Layer 8 of a small transformer language model trained on English Wikipedia (12 layers, counted from 0, width 64).
A neuron's activation on a vector x is SiLU(gate . x + bias) times (in . x + bias), where the dot is the dot product.

Input weights of the MLP neurons that the questions are about. A number n stands for n times 0.0058.
n0 gate (bias -0.049): -9 32 46 22 -32 42 22 32 37 -21 15 -3 18 -1 59 15 22 -6 -12 20 24 -21 32 6 -37 -6 -31 -2 19 62 -19 -20 2 -6 2 -6 -37 -20 -9 -27 5 -56 26 28 -31 -3 33 -12 3 -27 -16 -20 -44 -21 -20 -32 -37 -48 -35 28 -4 18 30 -33
n27 gate (bias -0.002): -3 -36 -12 -18 -7 9 -4 -29 36 -6 -60 -15 -51 -1 -13 -6 16 18 -7 24 -33 -16 -27 1 -22 -16 -5 14 -24 9 22 -20 19 -37 -11 51 -21 -20 -2 -24 8 9 -8 -6 -35 -17 -20 23 31 -5 -6 17 -62 15 -61 -8 -34 -31 -30 9 -37 7 20 -2
n50 gate (bias -0.051): -21 8 34 13 -19 -17 -12 20 54 -7 14 55 19 -10 21 -15 7 -26 17 -7 3 -3 -13 -15 -36 4 -4 18 -16 18 10 -29 18 13 -42 -52 -33 -10 14 18 -8 -21 -11 22 5 -2 6 -17 0 -22 -13 11 -16 -9 -25 -7 -9 11 -1 -38 11 37 -44 22
n63 gate (bias -0.061): 5 -49 -12 29 -30 36 30 -15 -20 27 35 -43 -9 -2 8 34 20 -5 41 44 7 20 32 -15 -25 -20 -14 9 1 11 -52 -26 11 4 24 24 -8 -37 -30 -5 20 11 6 -6 -73 35 4 -16 1 0 13 -21 -15 32 16 -7 -46 7 -3 33 -13 -45 -23 -24
n74 gate (bias -0.025): 18 35 -2 -12 -1 -18 35 -22 6 -26 9 10 54 -4 13 38 17 -35 -2 13 -13 -36 -2 28 22 -8 -12 3 26 -59 -6 -38 7 12 -17 -1 -5 0 2 8 -14 -38 -44 2 62 -2 19 -11 29 -25 21 -2 9 -33 -25 21 -14 -42 -35 33 71 -32 30 -16
n83 gate (bias 0.001): -5 18 -14 -22 -25 22 -7 13 -7 -9 5 -20 -8 16 51 -58 -2 23 26 15 -50 -20 -10 -2 -7 0 33 41 -45 19 -25 47 -11 5 -42 15 -17 -1 22 -7 24 11 36 -49 -21 -42 -2 6 -31 -12 -20 -14 29 13 -46 12 23 -32 16 9 39 -35 -30 -55
n92 gate (bias -0.064): 10 -26 -13 6 -7 -26 -10 -17 8 -53 30 -40 -32 39 -30 -15 -20 -25 8 -34 -12 -21 -40 19 25 18 -38 7 -8 -36 29 -1 5 -19 -23 9 1 -26 -36 -12 -60 48 -16 -12 -14 34 -40 25 -44 18 18 -4 25 -5 4 -11 -24 -9 -49 -50 -9 -35 -10 -19
n145 gate (bias 0.003): 24 1 -12 14 -11 -30 9 13 10 27 -42 -3 -16 -25 -24 13 37 44 3 27 -16 -48 -22 -1 -17 -8 18 15 -26 -54 -6 11 62 27 -6 -23 -12 5 2 -50 18 4 -12 0 19 16 -44 6 20 -5 -8 24 2 45 -9 5 1 1 -49 10 -22 1 31 17
n156 gate (bias -0.016): -4 12 14 -8 -21 6 5 29 20 25 11 34 12 4 -4 -19 9 3 -8 14 13 48 -28 -22 3 11 -1 12 -2 -22 25 33 23 -30 28 -2 -1 16 33 -11 -13 -17 12 18 25 7 -22 -2 -2 -18 -17 -1 7 36 -44 -2 -15 6 48 10 5 9 -19 -11
n160 gate (bias -0.064): -13 -11 -27 -20 -13 -39 13 -52 12 -57 -35 33 -3 15 36 -56 -17 7 -21 17 26 -29 33 48 -31 -14 -6 -5 -8 20 -5 -13 7 -4 -22 20 -35 -7 2 20 -21 -33 14 -35 6 -22 31 20 42 -10 20 -4 -25 -8 12 -14 -37 -48 51 -27 -19 -14 -17 11
n164 gate (bias -0.159): -9 14 -2 19 -2 28 -23 48 7 -58 40 -26 13 -42 -29 2 25 1 12 1 -2 -8 -54 20 -18 11 71 23 -30 -33 0 15 11 5 -40 -21 16 -18 -24 27 -21 -19 13 -29 -18 -3 -25 -23 -20 19 -14 -50 21 -14 -41 32 -6 -29 -27 33 25 22 -6 8
n169 gate (bias -0.083): 15 -40 45 11 13 5 42 9 -3 2 -14 -28 19 15 12 13 12 -25 -1 1 39 -28 7 -17 -25 -20 -14 1 19 16 -60 -1 -9 8 23 -12 -3 39 -18 -28 -20 7 12 33 35 10 19 13 -51 38 -23 32 -19 -17 25 -37 -75 2 35 -20 35 -39 -45 66
n176 gate (bias 0.077): -30 5 -31 -14 -9 -6 10 9 4 37 -28 4 -9 -9 26 2 -1 4 12 -4 -18 15 11 -17 21 14 -33 4 0 -1 -7 15 8 4 -2 18 -14 1 -10 -6 33 1 2 -16 23 40 -5 -14 -17 -18 5 6 7 -29 6 0 -2 13 -14 36 -10 18 22 -28
n235 gate (bias 0.009): 10 3 20 -14 47 21 4 -23 22 29 4 5 -11 12 -34 -7 -19 12 16 8 -66 24 25 -4 -11 28 -27 5 -18 59 -4 65 4 29 -47 14 1 -20 16 -24 -24 0 31 -47 -8 -10 -3 10 -7 20 0 11 -4 33 5 -22 21 30 -18 -4 -35 15 23 8
n240 gate (bias 0.041): 26 -3 25 18 5 19 12 -37 -22 -28 -23 -14 -21 60 -15 19 51 46 10 -10 -15 9 -20 8 2 -1 3 8 -14 6 -7 22 -50 2 -9 11 2 27 -13 27 39 -12 -6 -27 -18 3 32 19 14 7 -45 -27 17 -19 -13 -30 -25 -31 8 1 7 22 -14 7
n241 gate (bias -0.150): -15 9 -6 3 68 -34 -38 -30 1 -20 -53 49 48 32 9 6 15 18 -2 -21 12 36 -19 3 22 16 -2 -18 -1 39 -43 16 16 6 32 6 23 -6 14 63 15 -23 -50 29 7 -8 34 32 30 -15 1 25 -9 -8 -23 -8 35 5 -62 -11 21 4 -4 5
n249 gate (bias -0.065): -47 55 23 18 36 14 -26 5 10 48 10 -15 17 45 14 -18 9 -7 18 27 -25 34 -43 56 29 1 26 -7 -2 29 -30 -7 -70 -16 21 -13 8 -24 -10 2 -10 14 -4 -14 -25 -24 -2 18 -12 -20 3 -24 40 15 -7 -10 36 -76 1 -55 -14 -8 21 -28
n0 in (bias 0.005): -43 14 -6 -30 33 -46 -31 -4 -11 -5 -9 -53 21 -20 29 32 -32 -28 -30 11 18 -12 -32 -17 15 -2 -13 22 -2 -57 15 -45 12 15 -2 -32 12 -35 2 -9 -16 34 -24 -15 48 25 -3 -8 -27 38 21 23 21 14 -28 -52 37 -1 16 12 3 34 -15 -14
n27 in (bias 0.059): -4 -19 -33 -64 3 -20 -2 20 -24 -30 -4 41 -11 -22 10 23 0 2 -12 -6 -6 -18 -24 21 -3 20 19 16 31 1 4 33 -30 -10 -8 53 -23 8 -38 -21 -16 53 1 -7 8 49 -19 -16 -41 34 -9 -12 12 -19 30 -28 28 12 12 -14 44 9 2 -4
n50 in (bias 0.020): -20 -28 15 12 -26 -5 -52 -6 18 -8 1 -19 -16 -12 -13 2 -6 -25 -11 -6 15 21 -6 -31 2 2 14 -13 11 2 -11 -11 -3 -4 -46 -21 -23 -1 -4 -29 -2 8 -8 29 11 23 -14 -35 0 -26 7 -27 -8 12 -11 -36 19 -18 -14 -8 -10 34 -29 2
n63 in (bias -0.134): 28 1 2 -7 -18 7 -5 10 -1 46 3 13 41 -7 -35 20 29 29 -28 -4 -20 -4 -15 -16 -8 -11 12 20 -3 -20 10 3 -13 -17 29 -16 -38 33 -32 5 11 6 19 -34 15 0 -30 16 22 13 -23 -7 -8 -17 -10 -33 0 5 64 31 6 16 -4 -42
n74 in (bias -0.125): 8 -21 25 -12 -6 -15 45 -14 -6 17 16 20 -21 13 12 50 -8 16 21 11 -47 2 -30 -23 15 40 -28 -25 -15 10 7 22 -18 3 -24 -64 -3 17 -40 13 -8 29 -11 -17 -36 1 14 -18 7 41 12 13 -5 -27 -9 35 1 8 14 -41 6 39 14 -19
n83 in (bias -0.006): -11 58 -11 -25 -32 10 30 14 35 -30 1 -8 -28 -3 30 -41 35 22 -21 5 15 -6 17 13 3 -18 3 -17 19 8 2 -1 9 32 24 22 -4 -9 35 7 14 21 -12 -51 11 40 -43 33 -16 -20 -21 -12 -52 -18 34 8 2 -28 9 29 40 7 -10 23
n92 in (bias -0.096): 4 8 -15 -43 -46 10 2 -16 -27 -24 19 9 40 -9 -30 -36 -16 10 23 -5 20 -46 13 -8 0 -16 23 19 -30 -6 46 48 26 29 -10 -1 -16 -8 40 -16 11 78 2 43 26 36 11 15 -11 45 -7 -10 -19 -24 3 -31 8 4 -27 10 -8 22 -2 35
n145 in (bias -0.048): -6 13 -43 29 12 -12 -17 -22 3 19 5 -64 -3 14 2 10 -39 10 -33 1 -4 -11 -7 14 32 -25 9 4 20 19 18 -7 54 -11 -16 -47 34 -16 -8 17 6 -26 -18 -8 -15 25 6 -34 -25 3 11 -5 31 -37 7 3 49 8 -13 20 -3 20 -14 6
n156 in (bias 0.070): -3 -14 -21 -10 -26 -1 -3 -12 -2 13 -13 2 4 11 10 6 9 9 24 13 -24 24 -12 -21 -19 2 -21 -20 -8 1 9 -6 30 9 39 8 -25 -2 44 -21 -8 -18 18 30 3 -21 -8 22 -17 -12 -7 16 9 -6 -20 9 -6 23 16 -27 -14 -22 13 15
n160 in (bias 0.008): -7 19 27 -12 34 -14 -30 9 15 10 -4 -31 -17 12 1 -4 -20 4 1 -36 -26 -1 30 -4 7 13 50 -33 26 4 -9 52 -13 22 -17 -6 -4 -36 24 19 28 -30 33 -27 25 18 -16 -53 21 -22 34 -11 64 14 4 6 -7 -6 -53 11 7 44 -10 22
n164 in (bias 0.007): 17 15 -14 -12 -18 -21 -12 -94 -14 5 -15 -9 -22 -8 38 -2 -20 8 32 -9 7 -24 -37 23 -4 23 -24 -25 -10 -34 -4 -13 -17 -17 -8 -24 -3 6 -4 -60 -18 16 -8 -48 -5 18 2 -1 -24 23 7 -12 33 -6 3 22 26 27 -33 -33 32 -17 30 -19
n169 in (bias 0.024): 6 20 -32 -23 -42 16 -26 40 -38 -29 12 -1 21 24 -15 -10 -14 -6 0 46 25 41 10 -24 -24 -19 34 21 4 20 -20 -11 -1 45 14 -14 -13 -25 -15 28 -21 10 -50 -22 9 7 0 -53 -1 -44 -33 3 12 21 33 19 12 26 -30 14 -6 -36 24 34
n176 in (bias 0.102): -15 6 -23 12 6 7 -14 -18 -25 -15 -37 -2 -9 -32 23 9 -1 -21 7 12 6 12 -10 -4 28 -1 -1 -3 6 10 -13 21 -17 12 0 -24 -18 -7 -22 15 15 16 21 -21 15 2 -17 4 -17 16 -1 0 34 -14 10 -8 -16 11 24 -1 -8 14 23 1
n235 in (bias 0.011): -36 -55 31 -39 5 7 -3 11 -10 -29 2 14 0 -39 39 -21 19 5 1 -5 51 16 6 -18 -15 23 11 6 32 22 -5 36 -3 5 9 -14 -42 -40 -19 -5 28 -35 -9 -21 18 -8 -1 1 4 -8 8 9 23 0 -7 13 -2 3 34 60 4 -29 -5 -23
n240 in (bias 0.017): 10 14 4 14 -6 -18 -3 -24 -1 2 0 41 -9 19 -20 15 0 2 24 -7 -49 -11 24 17 10 -19 9 21 -1 0 -37 -49 -21 13 -19 45 -26 -39 -16 -33 6 -8 5 -19 15 26 6 4 -30 2 -6 6 32 -22 -24 -13 28 -30 -34 -8 1 -16 -8 -5
n241 in (bias -0.053): 12 14 -8 -18 46 -24 18 36 56 29 28 -3 33 5 5 18 6 28 -40 39 -15 38 2 -9 19 1 14 29 10 18 -11 11 -19 -9 -1 3 6 -22 -21 0 5 19 -19 30 -23 -11 -2 -34 -3 -21 31 -4 -5 23 -58 20 45 -1 27 -11 -41 18 -18 -1
n249 in (bias -0.007): -16 23 -2 14 22 1 -51 9 31 -14 11 10 -26 20 13 -26 -60 -17 52 -8 -28 -9 28 -2 43 21 -3 -6 -30 13 -39 -4 12 -23 -26 -20 22 -14 1 11 -46 -22 -20 15 22 -47 15 2 -1 -21 17 9 -30 -10 -18 -25 -3 -25 36 0 52 36 -13 -42

Each question shows a token from some text and the vector x that enters the MLP there. A number n stands for n times 0.056.

"duc": 27 27 -55 -10 -7 4 10 -40 -22 -12 -9 3 13 -19 39 0 -3 28 2 26 -12 8 11 -3 -2 3 -8 -12 8 -12 13 -10 7 15 -17 2 -18 -8 11 -14 -5 -16 23 27 -8 18 3 6 2 -12 -14 9 12 8 -28 31 -13 -27 14 -31 14 10 10 26
The neuron with the highest activation: n83

"(": -9 -10 0 -2 0 35 -11 7 -24 22 6 6 -4 -20 -30 4 8 0 -13 -65 -17 -6 -23 -18 26 8 -20 -5 -17 -22 19 -27 9 -15 20 -12 -17 -8 14 -21 -5 -11 -15 -12 7 -16 35 21 2 1 6 7 11 11 35 4 3 -6 17 -13 3 8 -22 26
The neuron with the highest activation: n241

"t ": 5 -24 12 -21 -5 48 1 17 1 -8 -12 11 -2 14 10 12 -22 13 -28 -48 2 6 2 -16 -2 30 9 -6 0 -18 6 -35 -14 11 -4 5 -12 -16 18 -9 0 -3 13 -2 11 7 28 10 -10 -2 36 -1 -8 -10 34 -35 -13 -19 -6 -9 -12 42 -15 -8
The neuron with the highest activation: n0

"l": 13 -13 15 -11 51 26 -11 8 26 -2 -17 -23 8 0 13 6 -9 23 -5 1 11 28 32 3 12 3 -3 -7 11 17 -9 9 26 20 4 26 -16 10 8 14 9 41 42 -5 15 -23 1 6 -8 -1 6 14 -16 24 -7 -4 30 -14 30 -20 -4 30 0 -8
Which three neurons fire most, strongest first? n241, n235, n249

"ti": 38 15 0 6 3 13 -35 24 -29 -8 -8 -43 26 5 3 -4 -20 31 0 8 4 7 17 15 -11 -12 23 -15 -7 4 -21 -33 8 24 -4 -6 -8 15 -4 -13 15 -32 27 23 8 -9 -6 21 -17 24 8 39 -7 -3 13 -4 22 -6 -7 -3 -3 32 -3 5
The neuron with the highest activation: n145

"An": 1 15 10 -8 -15 7 -24 -5 -37 -12 -8 -12 16 -41 -1 -15 23 1 2 -23 -5 7 39 -15 -38 -14 11 7 -25 -8 -23 14 -14 14 8 42 -10 -1 -1 4 -19 12 1 -10 4 -1 52 0 -11 -10 -8 -11 -23 -29 12 -3 30 1 1 -10 14 13 -8 11
The neuron with the highest activation: n83

"an": -26 -17 8 6 13 -22 -15 -23 -2 13 -30 -1 -11 -2 32 -6 19 -9 15 -2 16 25 22 -30 1 -15 28 -14 -14 -22 -16 -4 10 -15 28 12 -47 20 22 0 15 8 14 -5 -21 -25 18 9 -4 -26 12 -16 -10 -6 -9 47 -5 1 19 2 7 3 4 -10
The neuron with the highest activation: n156

"M": 19 -8 7 5 6 8 -30 -9 -12 -2 9 -12 29 -5 -50 8 17 -5 -6 -8 -4 -10 5 -19 -34 16 -24 -13 -2 1 16 -10 -31 12 7 2 21 24 -28 -5 -11 12 -1 -11 23 0 61 -23 -29 -20 5 -5 7 8 3 13 18 -19 8 -23 0 13 -7 21
The two highest activations, in order: n169, n83

". ": -17 -17 -2 -6 -19 33 -3 9 7 3 7 19 -10 16 -1 13 -10 7 4 -33 3 -1 -17 -9 10 12 16 -4 -14 -9 25 -49 -15 19 16 19 -6 -5 -6 -6 6 19 2 -7 -11 -31 32 -24 8 15 46 3 -12 -21 9 19 -24 -48 -20 -4 -15 12 -11 8
The most active neuron and its activation: n145, at about 0.31

"ip": 4 15 -39 20 -5 -3 22 -24 1 26 -15 -5 1 9 3 4 -3 3 0 21 37 10 -8 14 -6 -11 -14 -30 7 -23 4 0 26 -32 -29 -15 -1 -3 23 -34 34 16 0 -8 6 2 -19 -5 -27 -4 -16 -11 14 14 -17 -16 5 -3 -2 9 33 16 27 36
The neuron with the highest activation: n145

"200": 4 -5 -16 -22 -24 8 -41 9 21 21 7 16 -17 11 -32 -5 6 28 7 -1 10 -9 -19 -20 -14 10 2 12 21 -8 58 -10 -10 11 36 8 10 -2 8 -11 -1 2 7 -16 14 19 28 20 -6 7 -6 -7 19 0 -17 -13 -2 1 16 -9 6 16 50 19
The most active neuron and its activation: n156, at about 2.3

"on": 17 -9 6 -15 -16 3 -13 7 -17 11 -18 -4 1 -7 -3 18 10 -20 -4 -30 14 -35 22 2 -6 -18 -12 -37 2 18 -15 3 15 8 -6 4 -25 -6 -29 -7 -32 33 -21 14 3 -19 4 32 -21 -7 -13 3 9 9 -1 23 -54 19 -1 0 -11 40 2 5
The neuron with the highest activation: n92

"tr": 7 -10 -21 5 8 19 6 17 -15 -51 -23 21 17 -19 -15 20 11 2 -1 33 6 22 -13 18 -15 -27 -17 -2 18 -11 3 12 6 -4 -1 19 31 -27 -20 -20 7 16 10 -4 -2 -1 1 -19 4 -22 -35 -27 -4 12 -20 39 -22 -15 13 4 -6 10 25 4
The most active neuron and its activation: n27, at about 1.6

"s ": 27 -10 -8 21 23 52 11 5 -7 -3 -20 31 -41 2 7 0 10 13 11 -46 5 9 -3 -2 30 21 0 -2 -24 -10 0 -29 15 -19 -10 4 4 0 15 21 16 -3 11 -9 -5 -12 18 14 4 -20 22 -21 5 -22 21 -14 -7 -16 2 -11 -13 37 2 -7
The two highest activations, in order: n169, n240

"ou": 3 -25 -4 -16 3 11 -24 4 14 3 -19 -32 14 -18 -31 12 4 -7 -11 -26 7 -30 9 -6 -19 -24 10 -30 -22 25 -6 3 34 13 -1 10 -2 42 3 -32 22 -21 -9 -5 -1 6 -19 40 1 4 18 34 3 13 3 14 9 8 -20 13 9 20 13 5
The neuron with the highest activation: n145

"ub": 19 -7 -40 -26 19 -18 -6 10 -12 36 -14 -31 2 -32 -26 17 -14 13 -27 14 18 2 -4 -10 -4 -21 -5 -35 -6 4 -4 -5 -3 15 1 -39 39 -6 6 -37 -16 -10 0 -15 -10 -3 11 3 4 -9 8 21 20 -12 -26 8 16 1 11 -9 14 5 4 24
The most active neuron and its activation: n145, at about 3.9

"or": 20 8 -30 -6 -20 14 11 -7 15 0 -12 -25 14 -16 17 -6 -12 -23 -18 9 -16 -26 10 8 -42 -8 -9 -19 -10 -16 9 -29 38 -8 -1 17 -37 11 1 11 -8 -8 -16 -22 -3 -42 0 5 -5 13 -1 -21 31 -19 -20 40 -11 -8 12 -5 -5 -8 -2 16
The neuron with the highest activation: n164

"c": 12 1 14 28 6 6 -8 12 23 14 -34 15 8 1 7 -8 29 20 25 0 3 33 25 8 -21 20 -3 -11 26 -26 -11 10 9 13 -17 21 -3 -20 52 -11 -18 -27 -15 12 3 -8 -23 -11 1 1 -16 -21 19 30 -14 4 1 -2 -12 -35 5 22 -4 8
The two highest activations, in order: n156, n50

", ": -5 -13 4 -6 15 41 4 7 -5 -14 17 27 -3 -2 3 29 -10 16 0 -40 8 0 -17 -5 3 16 2 -4 -35 -24 25 -36 5 21 13 3 -4 14 4 -21 30 0 -7 -21 -6 -33 31 -9 19 -14 25 -3 -5 -33 25 2 -13 -34 1 -5 -8 19 -1 14
The neuron with the highest activation: n74

"w": -17 -12 3 22 10 5 -12 -20 -2 13 -27 20 3 -56 11 20 7 -16 10 -13 33 -18 30 -6 -9 -18 2 -11 7 10 5 -2 36 5 7 -21 -7 -5 -32 -12 37 32 16 11 2 14 28 0 14 -1 8 6 -14 13 -2 -27 14 -34 -15 7 -19 2 -3 -6
The neuron with the highest activation: n0

"A": -1 2 15 14 3 10 -17 11 -23 -3 27 -15 -22 -37 -35 -10 -7 -15 -11 -1 -16 -30 -9 -5 -37 -4 6 2 -6 -2 -1 -1 -36 27 14 16 9 0 -6 -6 1 -12 -8 10 7 -12 26 -14 -20 -26 2 5 -13 -17 20 8 11 -10 15 -30 -2 47 48 4
The most active neuron and its activation: n249, at about 0.26

"i": 15 -5 10 4 11 1 -8 -17 11 -9 -22 -20 15 -13 14 15 -15 -22 -10 32 5 -9 -32 5 -14 11 -10 -22 -30 -20 17 -31 13 -2 19 -20 -41 1 -4 -9 10 12 -1 -7 16 43 0 25 -7 -4 -28 40 -10 11 14 17 -15 -5 0 13 0 32 24 -21
The neuron with the highest activation: n0

"en ": 34 -7 -19 24 27 29 25 3 -1 8 3 11 -63 -6 -2 -11 10 33 16 -24 -1 9 -23 -13 -16 25 11 -18 -16 -2 0 -14 10 -24 -7 5 -6 11 6 11 12 1 10 -14 -5 -10 31 20 -6 -4 31 -18 11 -19 21 -11 -8 -13 8 -26 14 21 0 -16
The two highest activations, in order: n169, n0

"er ": 1 -6 -15 10 9 51 3 14 6 -14 3 28 -23 10 19 -8 -13 11 -1 -42 18 11 -9 -15 16 23 -10 9 -30 -13 -5 -36 7 -9 4 -5 -15 1 13 26 9 7 14 -29 3 -10 28 5 0 -10 16 -4 -7 -30 9 -20 -5 -21 19 -31 -8 42 4 -15
The neuron with the highest activation: n249

"g": -3 12 -15 39 20 -13 -2 -11 7 14 -7 -11 9 -31 52 10 -27 15 -19 13 28 0 8 -3 -14 -9 9 24 35 -15 -33 -5 -9 6 -27 -9 -23 -19 1 -24 2 1 -16 -7 21 5 22 -21 -17 1 -3 -20 18 18 17 -3 -9 26 23 -1 -25 2 7 -11
The neuron with the highest activation: n0

"as ": -2 -8 5 -15 -12 56 -7 12 -1 -20 -12 13 -16 6 -2 -8 -20 5 -16 -40 -21 -1 -4 -7 -7 27 -7 11 -16 -18 -12 -39 -2 19 9 7 6 -20 16 -3 2 -5 17 -26 22 -10 36 -20 -12 -6 29 -20 -7 -27 28 -24 0 -16 5 -21 1 23 -15 -3
The most active neuron and its activation: n160, at about 1

"ol": 30 -5 -12 -33 29 -4 0 -11 -1 -4 -28 -21 -24 -6 -6 13 15 -7 -29 -2 8 2 -23 7 -6 -64 6 2 5 1 10 5 34 5 6 37 33 13 4 -6 32 39 14 -16 14 -10 -4 -26 1 -11 -4 4 10 -27 -4 4 2 12 1 -1 7 5 2 5
Which three neurons fire most, strongest first? n27, n145, n249

"id": -3 -8 -2 -12 7 -15 -14 -3 15 6 0 -5 -12 5 18 -12 -11 0 -22 11 -9 0 23 16 8 7 -36 -15 7 -25 -11 -4 -1 19 -11 22 -37 11 -16 1 13 60 -7 35 29 2 -16 19 -6 -24 -11 -16 17 -16 3 -13 -38 14 12 9 -18 18 -23 -30
The two highest activations, in order: n176, n92

"us": 14 -6 -15 -19 13 -22 8 -20 -23 -53 17 -27 21 -8 -11 4 -21 20 11 11 20 -15 11 -10 -2 13 -16 -11 24 -15 33 3 9 12 -9 -14 9 -7 22 10 -6 28 26 24 2 8 -6 17 -5 3 5 -7 18 -2 35 28 -5 -23 -4 -6 -16 32 -26 19
The neuron with the highest activation: n92

"p": 3 17 -7 24 27 -1 7 14 7 -22 -32 -4 8 2 -11 32 -3 -22 7 13 14 0 -19 10 -37 -22 -29 -23 7 -3 31 -12 -14 -18 -43 14 -9 6 17 -23 1 3 1 13 -17 -7 9 -13 10 31 -21 -1 23 32 7 10 19 -29 -7 8 -5 13 -1 32
The neuron with the highest activation: n63

"et": -22 -44 -32 -23 -33 -9 2 -29 23 8 25 -19 -2 -20 27 16 15 -2 6 -1 4 26 21 3 21 12 -3 9 -8 -7 -7 10 8 17 -16 32 -10 7 -28 8 -6 -4 -7 4 2 -12 -19 10 4 -5 3 -40 7 3 -30 17 -18 -17 5 12 23 38 -7 -9
The most active neuron and its activation: n27, at about 1.1

"St": 15 -10 -15 25 -10 -8 4 0 10 -18 1 -22 24 1 -18 -4 29 10 0 -20 -13 -4 -9 -4 -10 15 -1 23 33 13 9 -36 -7 11 13 9 -3 9 -32 -18 19 -17 0 12 42 -16 70 -20 -7 -16 9 2 7 21 2 -11 12 -3 16 -11 8 20 8 -9
The most active neuron and its activation: n240, at about 1

"y": -17 14 -8 16 -6 -19 26 -34 6 1 6 -11 5 11 19 8 -30 11 -11 -12 30 5 25 4 -8 -34 1 -33 -4 -4 6 3 -4 -4 48 31 3 -4 -36 9 21 2 8 4 1 -26 1 -9 24 -2 9 6 -12 -7 -6 19 16 4 22 -31 -30 33 -18 7
The neuron with the highest activation: n241

"b": 26 6 -3 0 9 12 27 5 20 -9 -6 -8 15 25 -23 50 2 -17 -9 -20 -12 6 21 2 -25 -13 -22 -35 14 19 -12 -36 0 26 4 -8 3 -6 -17 -9 0 9 -12 -4 5 7 45 -10 -39 9 1 16 1 7 -1 2 -4 7 20 -8 -2 45 12 -10
Which three neurons fire most, strongest first? n0, n74, n240

"ar": -17 -10 35 -7 22 24 11 -22 -19 6 35 -19 -6 -1 3 -4 -8 -19 -7 -8 13 30 25 -8 -33 -19 -7 -10 61 -4 3 3 6 11 17 9 4 0 -26 1 -26 -4 -22 -23 8 2 -11 12 -12 -33 7 4 -4 -8 14 13 2 15 6 -4 12 33 26 -17
Which three neurons fire most, strongest first? n235, n169, n240

"ug": -8 5 -10 -23 2 -26 -9 -26 -11 -5 -6 16 17 1 24 7 -10 12 19 -21 -10 -1 30 -9 -13 1 -20 11 14 -27 -4 -13 14 12 -9 14 3 8 -19 -2 -44 12 -31 7 29 -3 15 -24 -19 1 -34 -19 41 5 7 -5 -37 -26 -21 -14 3 4 14 -26
The neuron with the highest activation: n92

"k": 5 -11 0 -18 7 -29 -3 -51 30 -23 -7 2 4 -27 18 11 -11 -11 7 9 -5 -21 39 -52 -13 27 -12 1 11 -28 -21 -6 3 6 -27 3 18 -13 6 -3 11 11 -7 5 10 -2 -3 -4 18 4 12 -4 -16 -18 16 23 36 -7 0 -23 6 24 -10 -5
The neuron with the highest activation: n74

"B": 15 -9 -16 2 2 2 23 1 1 4 -10 -17 24 2 -39 10 -4 -9 -11 -22 -14 -19 17 -16 -18 0 2 -9 2 12 4 -33 -29 17 8 -10 6 7 -31 -15 -7 6 -15 -5 25 -9 74 -31 -23 1 15 -4 15 12 -10 1 16 -4 2 -24 0 27 17 -10
The two highest activations, in order: n74, n83

"ra": 34 -9 4 19 21 -29 -5 -20 -26 -22 5 -27 -31 9 -23 -4 24 4 -28 27 -22 -5 13 -19 -16 -8 0 -24 4 -2 -8 -23 15 -3 -29 -11 44 5 18 -12 -1 12 2 8 -30 -11 5 -4 -21 8 1 -17 -12 0 -3 8 -13 -11 -23 -2 9 9 44 -8
The two highest activations, in order: n145, n164

"m": 11 20 16 21 -21 40 -15 -3 24 -8 26 14 -4 2 5 24 38 -3 16 -4 4 25 -7 15 -33 -8 -20 -22 26 3 26 15 -10 14 -12 3 -18 19 20 -24 -8 22 0 -7 -25 25 3 -12 -31 6 -13 -5 -3 -2 10 17 9 -19 26 -5 -7 12 -26 29
The neuron with the highest activation: n50